Layer 12 of a small transformer language model trained on English Wikipedia (20 layers, counted from 0, width 128). Numbers have three digits each and are written without spaces.
A neuron's activation on a vector x is ReLU(weights . x + bias), where the dot is the dot product.

Input weights of the MLP neurons that the questions are about. A number n stands for (n - 500) times 0.00075.
n2 (bias -0.072): 207496643543468610532516416696378631484409500725653476459631463540338512461604488645559616444396342512280629496808472606440309425708425670345487256440281634468500604568293741346447563638542564504630147648453240233241628392553381386387539398607455735302517556725507566385399412593603638513575508409438535485465649416582881310663351773314457492345542508488541464566291209312393659450553
n5 (bias -0.122): 356566591573396563623084329487576415389556478426461655364560474592500660368474242117421637450743434607576584619608609356422641779522544578591509455393475500579348683529551409399657255467544625396563526271455650732261415552715304606739500479496261792438348320518440358577538599540363619461582345471624391556298630500714348487174582788435545462394504364320850500401679896483439415569479
n31 (bias -0.043): 526359588161557182581540478489326547540341463521507615445566724418604437534459384404519446620426683613667395483430690461440433474488395407410485283291428475511775575536475589529438354606538297815402591617556603276723351338428434605418561252514394529564649507564613587654554532590606223594263468511518711497507540532467395614675608561493427377442440587385698521700671394351434374592504
n39 (bias -0.056): 343486408444439467504431425423489401581545437578515316507320633399701347479552365533413417706261482703427489414548374511447518778453545440541427331721511500457569568479235377536372402571435773560569485446408467518559573704090870566556407559318478751290350537736678364725431661386434585425489540624382493410632518514467576718586637619500447445342613570532507472440595573672503385533372
n62 (bias -0.099): 419259433399607270507482597172500402500401566427397411504366526464287651517676360580455443458659601267489582645673304762584560563389570316648269500511277650848454592451217353486568433297335450603644627458514434511544373430568464431533380533549515464504518497481305335613393655687449479314669650567562469493376561365551529485615465571701614536529637554483620399544547431604533458701572
n80 (bias -0.063): 472729455567489600489439376605469422282496472384634416566259406458421571878433353634496591479345575414535696616551553594341451659566408563289659612685677354500223572360300437519326520312347648445400434701474614299488400559785570454429554438436625371466349643589665437359753477432477777596389274628437467511740404393410400265480571389712619697391520698440473466472667562337469577641442
n141 (bias 0.005): 592593548542540373404623651432574531528412481584607534472475434436522478400399534418827570450586614478562417413497558593597518411395436573337513467349781682537585357512312509420534500494490384487540519323614535430409370468260590308694541450376381572506640503529467399384482324381340506369541607600625527429603475457607583610647461509554467798444634562488331353424534378357458324393509
n153 (bias -0.038): 521317504434310512481636268464432573298406373691255472354516549508606438778254701614645583346401410484584716575611468508363527496218442525372678317265596412738398421488500340356669479477529492356752613457551472539756492741516395472471560504649451276504344634730550381378484362454317516413681488492703588550332580500602692537921562405520712375484194577481301461631508476533435602284766
n155 (bias -0.081): 606507392333503317343551386528455448399528317554440291392420447520458465448416669507504700574500671493303308523415456631463699617493518458443394737466462493517762619652277391586742343560579636627503416510520283405388507535606576472553594344513486584450564420406552226538545514242510580400436462608594730615372647497598280458642347558440464704608539410477754322419451448518544565423323
n173 (bias -0.110): 462428561544512355612438410654388537387525542428576652325866303447496682370639368538436516420666484379529665686513627532735476496623402242389583316383525422475683618342537568521504560287370484496434604402488605687379240749558279761763642550492441546520373653491346508416492318595362668491623705484538358642314430320387603550457588377382671583604188242352070432707725488632803456445417
n196 (bias -0.057): 434679637288259256558651272584380351472582361352382552484460614547696553363443532459583417282672605508444803316492891593285430405398607778595643454281404544389597508453193635576280359461446658512544561398337593457613485524588231500512778283648492646430512604729468542443858731587557500517545587523589588371569413484419596537591446433264450656568417424403657399623416415397388542480432
n197 (bias -0.073): 492431554405270433668433549484342456317532568320601320647579592605323492552548468604459442597431458695449767467496270251504635602567614617175662603319650323457633551477382520595599688496096461480520488709550620620739308436370532318569628766639564672269419339512454443424273643619608561610383606600560425391718465766536638396419576282460735646698508417637464485448671488407493425351544
n227 (bias -0.031): 480392508489418551396433635755333532484472464488609350808376786476557390297314536573426539695516231472552607463411645285419756365335594423520312300229409559367316461695540423623572447577525371683449424484569315360628719532539309321524598392531272335415455511446676420524086566686893465582419579454737534542678598264609638440516707437540603548568471460416520658549480544533611475444492
n257 (bias -0.011): 547462503558490683647676621387564504585478666243385672689479622633648594607561433385452601542431462254521423374616535641649379547410453511260340534776394542381399559483518283539362562380622580409514568431342393389814416615306518355511453272528350511428417582677494503453489514305436709697428602497529497524490227402557581478547411577338558411756588436295504486453379315402628418593571
n310 (bias -0.039): 482709766309539213469304277442475648460346709479295361558475547589687599558526399558232496515552517551773561396474500531661437374588359632463549437549439536426508680676536639557345366406568489629669417366549373384500613434579431518522642435633373471546599347567487500682529511478838458270456671588602599603541407461380618526378618457423321486356270569483627531566551529592419424398175
n322 (bias -0.066): 496346518639432478538514653486569809587485430479482679606453599347246633462482633485582365431589479358500414310430511675486518511446366349400694263380388583411744575606371629489659534461613649611511726535609628369416404665522609580567348329461752445465485356432442566434224500695416545440356261437438297352441504518617590617292709532460337373297723540521427384316449373496500686537554
n326 (bias -0.057): 508668500593289512551945571464520674248516603477566532333557373584566550458541440512525377405289375443560444443348592379319559732444446508533564278339605608480517595753424348335161558633500552442399455429613455678406488496560455617434504613461370717755149459412418562537520488408639469146335356638631615561535172767414508533558368723451310464423221780469427523521751520488555695598601
n332 (bias -0.124): 723492523336569442650358560263337589130508547436520465488500367393512528628603473457544382512345447285345554449354511530266368317331432484436451530591650423573524477705650389485434512508476652765689418667568657815692618512308403558607357726708535512579579493500541682570496640508336485628635515575441474677275527745277500347731788427488455306613608453313500680243352504532605488496376
n334 (bias -0.069): 637367538341562516614379719528610622397388368386508473547539233399840444656332492524618442588411508242469516570448391496527323553817536624468661622393402656403666709916613492367488703729607461584426500342648293419552713800602512433355483385450726767542597322488577530579356488553472701536440426481285354451275379589528664376597473562468443516547439461489223389312476362363422537356413
n336 (bias -0.088): 527386441412624390334523433279626382500597330596365583584431550466295376640763572531406336386492264508644515525415391460596478469548480399645680419808602288654524429649462678716348476526258620636618550452640254444435362515557420203348393450522730419522593560512615322596349604686584614547391568507627558637420270496612530673270460538419270432534594439390515419411485294660727324728401
n381 (bias -0.054): 753439690670417262482547428485482404507500541532365518234489433496481417403425595429659644633752386593555526503399659525622539424504417511387666305296500190808717644572602474504320538479588688564386604392607500565370591530500448294496677493615422533600511341683367486389424547397697383723526435318407497629531166384500555500674443562481437390404224585429293386365319493500490612567463
n404 (bias -0.072): 386476612456545393492402551603582566450693446620420292467426438630454483445609746496602605513572285475278377581500492651440315310408475496525816448532443770228643734432320496500430496692612569332529566540631629230463492362255603603154623488701637571652285378526759531438508428594504508555656703460446688473300610358180627550690671297446465179310758450349276763546529446479504660550541
n426 (bias -0.046): 620664517321526129554685563327400591356738672412324384430278526261381509627412444513764474186469550426560569472394692596669411366454411324714477279407642517500514666479620650591457652395468560341569361292743649398548343544264543297531682457732579645454628428874615525583268492558609241353756590673413648615352431380325801732553563218535699375448299513529587693597261439349492514496556
n434 (bias -0.071): 818272396567678588789639587599482371233590425582646529456482425464376349765646654493454572476425407448353474321665660350464590492496576616432446472439445533562516442493610508496353614618523580508588300579675597453515560837339459456387490585471470608504492520596552398612620540554686564280327365418656192780430387460429701604424266420392549493400511596571392554395707559247430481496441
n447 (bias -0.049): 496496518708291391724500649447659508580512465474384538462591550649284601310562489527328481520290419565632632362593582423718615457379367577434711500566481474709568232418492392568511555485472534492526748571474500370412356716492409504434537713659443519338481517323688384282369696535477405387318339319711475734284245519584489358547376870412446436485453253602687684450420515624599492558382
n450 (bias -0.035): 598541593632567644647443469451702485443214454563558489515622435328454313532492379724567459642679239512572553354616432658463496402819645341226260647607402417515456448515458516617451527441619470477504439668242577467646634485647489386613453523237239465448605444227423449585545522401876709520609605667834500446576541455531247531402581481265423443412320580467527482481515672504479620647313
n456 (bias -0.097): 621650436441532374768118534246495632354792543441371672727566410713715289429596589462369334500399414491575435676265523486546486432405466380770643287646547528269426482578416169589434558117524458726631670228459434661524759476579227425394723764582472557367457327564479154699244450300453418626500416194671393214424407430500551648543776384967401589401186599455382600682566575486559559471571
n482 (bias -0.126): 398219540293618356788685466719508517675513344412685680704633529390386640441702339500769435346271536483401496485458386464613565423500730723368487376714586471345443472395385597273322513588582577268677325536300408484688469387249342653525580446500383454367386542384712445659209460341487400598293541283283355669488480700500414374683432455613627661869636608520600604580517367627519657559396
n485 (bias -0.068): 413649455430579531526511421442496673523492473504520473763496632553473649653375523512341470377413218477435359629543678519339343326443433484417447459478450355583646492421294414408427512399380575527722577440444647485229321406412569297744621369608682547377551723456408570457827530424636374500492314634539536671449542530570496500378411568368938485508737388567345318410951581441652423578400
n487 (bias -0.130): 431450538515438516599203451338638266448616416657508516524361568621713577560620590548419415479504824464579539478331570382538596447379520544314583382296759516438321624446465536637398374630352605512602480396725584496301477376473607449540500567585452440592326493320542428492566565549548717740270336588408425466234461414588312664690975344656394547646614354287460343347611540427514492652876
n499 (bias -0.053): 579500547539484347469649500553536411162281298559516472394350512524632533458574747294533540496782445451439721549649452700378417891461500644525862480437629371376526496329460409524419533614454269347815272274614430611459616706460561435533514618496353570417446545348425585897532500529418704392546660212709431596284472660185460229587395368660547468472567630399512469488439537425635393582423
n507 (bias -0.106): 568444451508340314407698311637375275567737564319466368726337601730322615567547405572543463731547601466521483196458664597622447594376598470273679223200421293291255353488450496554533410552517447364790529561488845451555409470603433708624412191614345348516406389617717409693401496409471749650343422609290456642417496471576512424427704262622699371554753379508487528534316529474564697568521

Each question shows a token from some text and the vector x that enters the MLP there. A number n stands for (n - 500) times 0.011.

",": 599531380567404547528516609521579727606650544630449470405446525265672526466487477499475597456554695505412390614528376325464485474359554425519371534599454419510454401331515579472460420504494489479416445501582447409600511546540533451473211583541565563382488691613510562581477488605397424482509620635446439377470494462540563448427520453652407582548574492559566519439453503473436522470489
Which of these neurons fires most? n39

"3": 457616497487525614591481725357428495491468613516545471498376539464520556229561556417474563497564423562343358546573411454365543673345497455496409685521477457580331484442451501542578474354391397614496438514608406341667581512503485472495304494442541585585508739591407643623479337410394394488570547474472586436579478584504496605474380552552488435562599481489567499533424556481420632452590
Which of these neurons fires most? n62

" with": 754470482501439516603556389605584657571587475572484393386450408344484437549473515605509637444532550561427379522449445323465485553527529370460559473533484378576508441350529621548542399447521409498483459505664393452604446451560473477406226536597519546556469645596515633576483502569450337467553461587551594462553494529658565540475421435521307766438531486490464500580358485451500565395505
Which of these neurons fires most? n426

" school": 577647321724465506570620545667512655558594483509492537497465371625608479364513607429503677564595477660474471592497455348379350423412614470401498497479507481496538577446491601578414374468446498439424381432574483382554507464602629532475316508590637314520513625555427647440376502516383376459456619578412483481418420514574438542480446536505450636436500498624438584442410458539468467375529
Which two neurons fire most, strongest first? n404, n141

"\n": 593438445676435533514534546491549660610634648513469382487479525461572429507637578412388670534545556551455540544583358381522511450477572334564523517509417311550440424266493544458537451535525454449445474486647409412525523454704520460478278582632553497417430582540432676474517435550392309513576525614497501397452392568577508422409435513542485608474410430503559458614392436538477664572454
Which neuron fires most, and how strongly? n447, at about 0.82

"uster": 503525372572472595497492647412406493443579497550522492505305597419603645359527483477567612589557471567370455555590435409510452416532577323461479565457461476400421522482454524540626430434523568549432495545642395361499583443615466602457325534431587573669589578462313643618494288417484401468494509587429567455611407700540471630438379642453544610451428584474482489494459570519325599324568
Which of these neurons fires most? n326

" Porsche": 607564500494493630407532580499414572509639563557464465567349478565555485308476483393473616524489549590358392614540495340560461493426563465474508669545532424480415496358384625565508341391590418547506467462665371469591405444600522514459335470533558475576566747614303676645629342540453464495550521547539524482532538665506510527398444503450396525423390405473636478415509397533508581304528
Which of these neurons fires most? n155

" friend": 607531478634531488572505571644510623493725409488562518382575460515589551420519569503483533516719591634412315445518439323450443605464569346511537537586525359521535440301561546521571416423546481565542480441535492469449465403649430508447210443564572339426483596532519729563396439523439459520464551676508509420469479413591467534469382470471330603452519459654486655443487584432290518469408
Which two neurons fire most, strongest first? n322, n5

" his": 739580470605480618639490473636489558509669562578525473574399500563580461441532496459456485493521565493372535623454441316381606525412612377429479487423431394465430381406450606521537237388538426559497459389603426500604550402587571633377251588566555372503519567529399704548502448524432444506433509627520452469496492500613509521418476505533444650567494509420423664517422515441541582382493
Which of these neurons fires most? n227

"5": 588636407467397478535612593524489596539631602589581399531429549377559462278524663424486545449448569577403298515616400384374499606401623401517454651605488502544386441324442508484494518433512508506487544458691421383513496321514530477454292595506535518539494665597562700526489429413416473537423478514425464261523474508542471550423528424580503606570600425511527505528463593529428609407652
Which of these neurons fires most? n39

" ": 609678557602448625583590352462565622656549540540553407475610623468559460419547569570413654495584608516355443522581426413489490401415661395437405534511482465535416341288559551451457302425578424466431427540655429342502510422685504546418326567603569600503493624452430495437598462557420307517555588618442493419442405595593439606398435438515450564560447460630472540567407484438544479473476
Which of these neurons fires most? n450

" structures": 516664443422423610547505569568565580469568429461492527352467396447622543404472627383535748596639628688454457625551313408396335425403599442570598602601458502521541543340524552471485412412581595477389444470669404434539557408574553532431229526607539448558538498546339690397514439543365528465561582635391465447432499575606442520505453471490439621455511450517458624462324551518482545428415
Which of these neurons fires most? n404

" as": 674616455533532555592535401745555547536637454540609337446479361413534425518487540595365611403700527595453373538577367419487424465377613467535550560543443543519557485323566607429499395469534344504410489464609521306596447472490435492490233611590480520517528590477503713559450510508354392545500646519471547401467555481542474559552432534464376553594563533490426581541472438444444510326487
Which of these neurons fires most? n404

"c": 435577627558520695575605620509545678510594540666569402522462465415625447447547511423473511624536574521429451522444358386531521463582586422507469712449470502430476422331503490487420535478479561422428464397561378380564561492584397441547190513486472516533459704583414512519557342537404422564475660523443594399476494475599408496447487388442483755492420427465458524493507566560429636431486
Which of these neurons fires most? n450

" |": 583587474548424599556434582399384522448598595649528411450410536433672629336445579458348635499483586574407382602576442204341544452469513422584660648558439434464321475530507510400370394561566467499491409559529526358558523469603536561590355513492564350532446617467382684605545397544487480546495528592491465341578546558475522548484465539481379571445454576591522513564469543500600454411462
Which of these neurons fires most? n326

"-": 591725554476592512504506572594518664487509507584507408444481501529558515229641427579471544625664566571552490624442391329452394491494549469536514643454419385521444489331531439603503497492460422474376443448540417458409537557657355470539360454590538556616569560498273645595505329573482347444508652561377518501546357567464426433494412466526363520481657597539488510494516433403529564442491
Which two neurons fire most, strongest first? n499, n310

" so": 585592455584516476536541493736532576575573368610545399523434377486453487465524463479413527466497673558315406524638370391442525510370560396422532499616546434495517368273570569464554468458474518374491490517553374480529665566507467562491207558563444526538510474564603700551578464615373285431573649551497581330360515491676498517477444400399473655515549511500422606536585491513426563476479
Which two neurons fire most, strongest first? n404, n482

"L": 524530435521525417424587601599444607597542624545483494495246495442613531189469501342547542470579613645440354550468381415527400434445656418572425723487511488612461424412506530637569495471504467438538490379584389364499499492620449412569095507532556532582571627524529558532457419610457530512451454553394520517576475469510466589483358368475404497683480513616568593433443578502465540440634
Which three neurons fire most, strongest first? n426, n141, n155

" Adventures": 540568499446509644405510476503494517394662504479537487451517398464626499355563491481567691642697520676376431502511419438485434483495562473499422649571515399517498414350544680532472409397563468533470487459657478506676519344638602506545182538645425459538533572513435580504507460504505292429444521586625562340603396570448477538436443376472277564474571575556493385360396510573413530467515
Which of these neurons fires most? n450

"0": 586694518492471615624566624550532573558573549539486367375407529491560591313538538579435684404564520627364451586568410378432497435410462384412455759550539464506441383329565518490496464354461463362413588543558493318522477503515538419535286496399468411397491703542481619421609441596466428569418566471471574373512435551548511589494418703511453585491497410588595540558506581428482530360527
Which of these neurons fires most? n447

" and": 615573425559410584582625548687484607521622509622518515417467390363557515434527414478436576517562644517468559563553321229430427504385595378504492580537492401532474328301435680441463400394513495394342499485546413467536563525546515478495327583526513528477456712569523514589555472563502300544449550532504430391441444573649505493394494492565517641573526557502463593528450545482545539519437
Which two neurons fire most, strongest first? n482, n80

" Martin": 587546522366392603364501610511503520452499519525461471533422448415511484347507557562532469411714585594403355627530450379448528565451510329505591564508522537578368435554451561437583378495607515601440520441822485416558537504667476535449232457382473481539383655518344717495635354371464426480522627530549614425691476615519445501459496459429424646595512485526585545484502490514475519380373
Which neuron fires most, and how strongly? n155, at about 1.4

" an": 682588520486384517584433466636507525549618524574593424580449451535563533427555500527441516575496653490331416492581416238492521506439596481415597592392511405504457512275500598488621344457584415466452397346567494407533501469685499559421401519642504497442513665527345616653480394579404359500421494643487430475486463492691509462502496405498469597480589401579493515561494518433442629448476
Which neuron fires most, and how strongly? n507, at about 1.8

" a": 657518586442510545583413366585497619559593634508532418492405351479588615414563605471363635579560607546496479589500443208413653563407513537379544462423529444508491414334552589534476390435460510452363500367581437497575438514634587609555282548581523491569444616438277753491574436512427479424437593592521420452536527568549552509400459431439390653516517439587452487528483520430535498533430
Which neuron fires most, and how strongly? n173, at about 1.7

"/": 615675512535531519551585516646528679592502525523496429299576493439538465391542513588496604495612645585509480508418270292498455403431557424460610637462405437506413400291514602537438397330487517531361463499520463537401610504648404525531504501598564510658592551478363630489481411471452310572648409529420523510474443539547501453440415450521383575592594511487471592399479589486510602488476
Which of these neurons fires most? n381

" DEU": 591563524481520534540450557535544587539526415480560516370318482427544408406545503475522433593578521491327353568521404277568384539509516440565565574571483414518405421466448600534489549340561482523454440547696373400512469419645374511501387422516631438566568785533444665623572311470468409546609564619528645507604515699534570604340407487500515486479468374485576520427383498495406531412487
Which two neurons fire most, strongest first? n336, n426

" never": 602571438572427532608480481512503642503629463551570350681524497350437517376498421595628478486547682600414452577616413325392542536436535415496440527520435446523479395419630628469611567532450542432470554314624401448619625410580526480398218535471521477534383611557510535601493548552453323478576474537478530391475466532509500436415384469409382677506549573616401617544502501423493605403511
Which two neurons fire most, strongest first? n197, n482

" Kara": 602364477549471639372596469615555521444636493532547394567399358478490416523506610537543615479606601600372407477546537387487573538420470410542501708602505462532369339460531606530591402444576407565527526442603513447492528479675515589455076480576458426435365669521450595498448501444458429545515582495501530486378547601512529553367404362509337611504582513590479612566348528516361569375440
Which neuron fires most, and how strongly? n507, at about 1.1

" things": 523635497487454515537592518675625611430651441523516399511519388486508485513477599515593630557605559634392375483479284492361471457401510426421520527578461418505529429401601610392495432470426517583409451534467528498557626449598655505429080515558483469625451410623464713597492459474426403541573532527463571448423545497514436568473453447513298662637472550569428707445454439455458515460390
Which two neurons fire most, strongest first? n332, n404

" of": 673486450545490618542609362656580597492550580508499348449491454281560489513421577556471554533630579500410452452419309450461425557389572415517610440498478369577527496439584506458442478334399482505401465504467429553593583491546491508396252577623531523613346558551371585536530516569501313554584520531492568364511530524587461522503453417557324779533555523583467599481438549539483586423519
Which of these neurons fires most? n153

"1": 551566406682422597611483529492533674531546616616472403543477586430629589475538566431498606584540476552385377527587436451437533570439556386315398570507362396473475436346526618450492458481545607512516535499533353532463524316533495588402195533555611456569457556605638699493453462380508405538482594534438457390648380475606474568340383509489457553518547508470536572562293615451379578466484
Which three neurons fire most, strongest first? n257, n2, n322

"Since": 664680448570388502549534535567466624578572458522518408561430469352520426448518487422418668489553603444381463562547417402461473430362646403658585542488481366559588393289531653455505387420500523444370443494558493368616546527598516472324379572599620583569527564461563662571531547560449293423504614600611479370442452545589475519454430537394527628554459517583503500552413405450531553468465
Which neuron fires most, and how strongly? n426, at about 1.2

" themes": 462663608485462440535523559669546531484619431483546419385532400436594462561450532505543705536657620525479394547519283452391416449419581391487541555589506423549497479345556596523466443405568486544383425486618394498492624496641596572473235507681455431525578449590438723524470416454438440530481597675409450429486494670566386452481475425572367600567470480580444675421376538447428513414407
Which two neurons fire most, strongest first? n332, n334

" the": 711544514510433660525507385554602523542589547599534355587440446440594550460550480485424559471650678599361473694495329166424469537413560367536539518492510370530490513224540561445498455382606457459484522494591413469534549495600475589433264566545443473427457545461415587533616446584424505572531623531540564480432552528608477502468491497449371607534522453414485508465483458479513539431544
Which of these neurons fires most? n487

"ired": 560665404641531488567542416560398520557689469485624452511458410499627608562535578472522590575511670459462426550568432431543564542484582392529394518510401409538546372357596505599413403353554396458446488444613451419582521312594431492508130567589589448590556556436525671503490518410426341398444584520490480411565507494481423630444458509578445697530444582472415485574418589543284522386518
Which of these neurons fires most? n456

" F": 579628534488532426406551541480403633482502525605436426536411568402560460496510557435455464633672508549384491603431368329575379514468536434364516762484496373564321444445541573601586384498539436499429509457663401403532504539633475583506393410375568511570622701524378743612558369597486280419419508593493659402516463556498573509412362476599398573511508446446506457561483550455494547456516
Which of these neurons fires most? n31

" jazz": 622623549562518555565453533608463692476620533553451517412503381589585434454505648476516649566769607680484468444439338330500360522502409399482504481591495469575487513444525537450407479363603452494439445389570369484537584425549560468454293420525449498549483659582257569459482396459347425563566597558449536487436590564523474520461438513537347640412514550622545618334446561535348508390445
Which of these neurons fires most? n381

" composition": 571666465647433534649499561447513599465644370535490541489483461452477461426477540421459639539572581634383424546539309414327551385459529329447558540546362514488559557354497596553449279355561523572466403479648378495464547447588536520471205533532578448509486607571331772526490399483479440548460634623489446505527615551623501571469493463498332611516581490480425649509394563509387504456534
Which of these neurons fires most? n322

"6": 516594456474435557613511699435433518461466603547599475521322535464522548190569581353485504438549430602379275582580401415362553641350557433545453642529486478540360494486422500550564538403472456566393467462594370424577573387542535490503300515433539501608523665620484778654502319443322469473495517503453547419551506578489453626454426465540519496630596451524591436447414563568476595492607
Which of these neurons fires most? n62

" for": 730613399595449524616411391615419625568646479589525419492462473301506451448427547468424618526582579688365474589448415286486468493494556517513494617435487412496515415393466613516502396528521422580462411482582448386647455441523500523451398555548499478448464702556448805622458563598492400584458458599469528328480506596627469520429423439535471616527588465424531565482349494479441498370530
Which of these neurons fires most? n197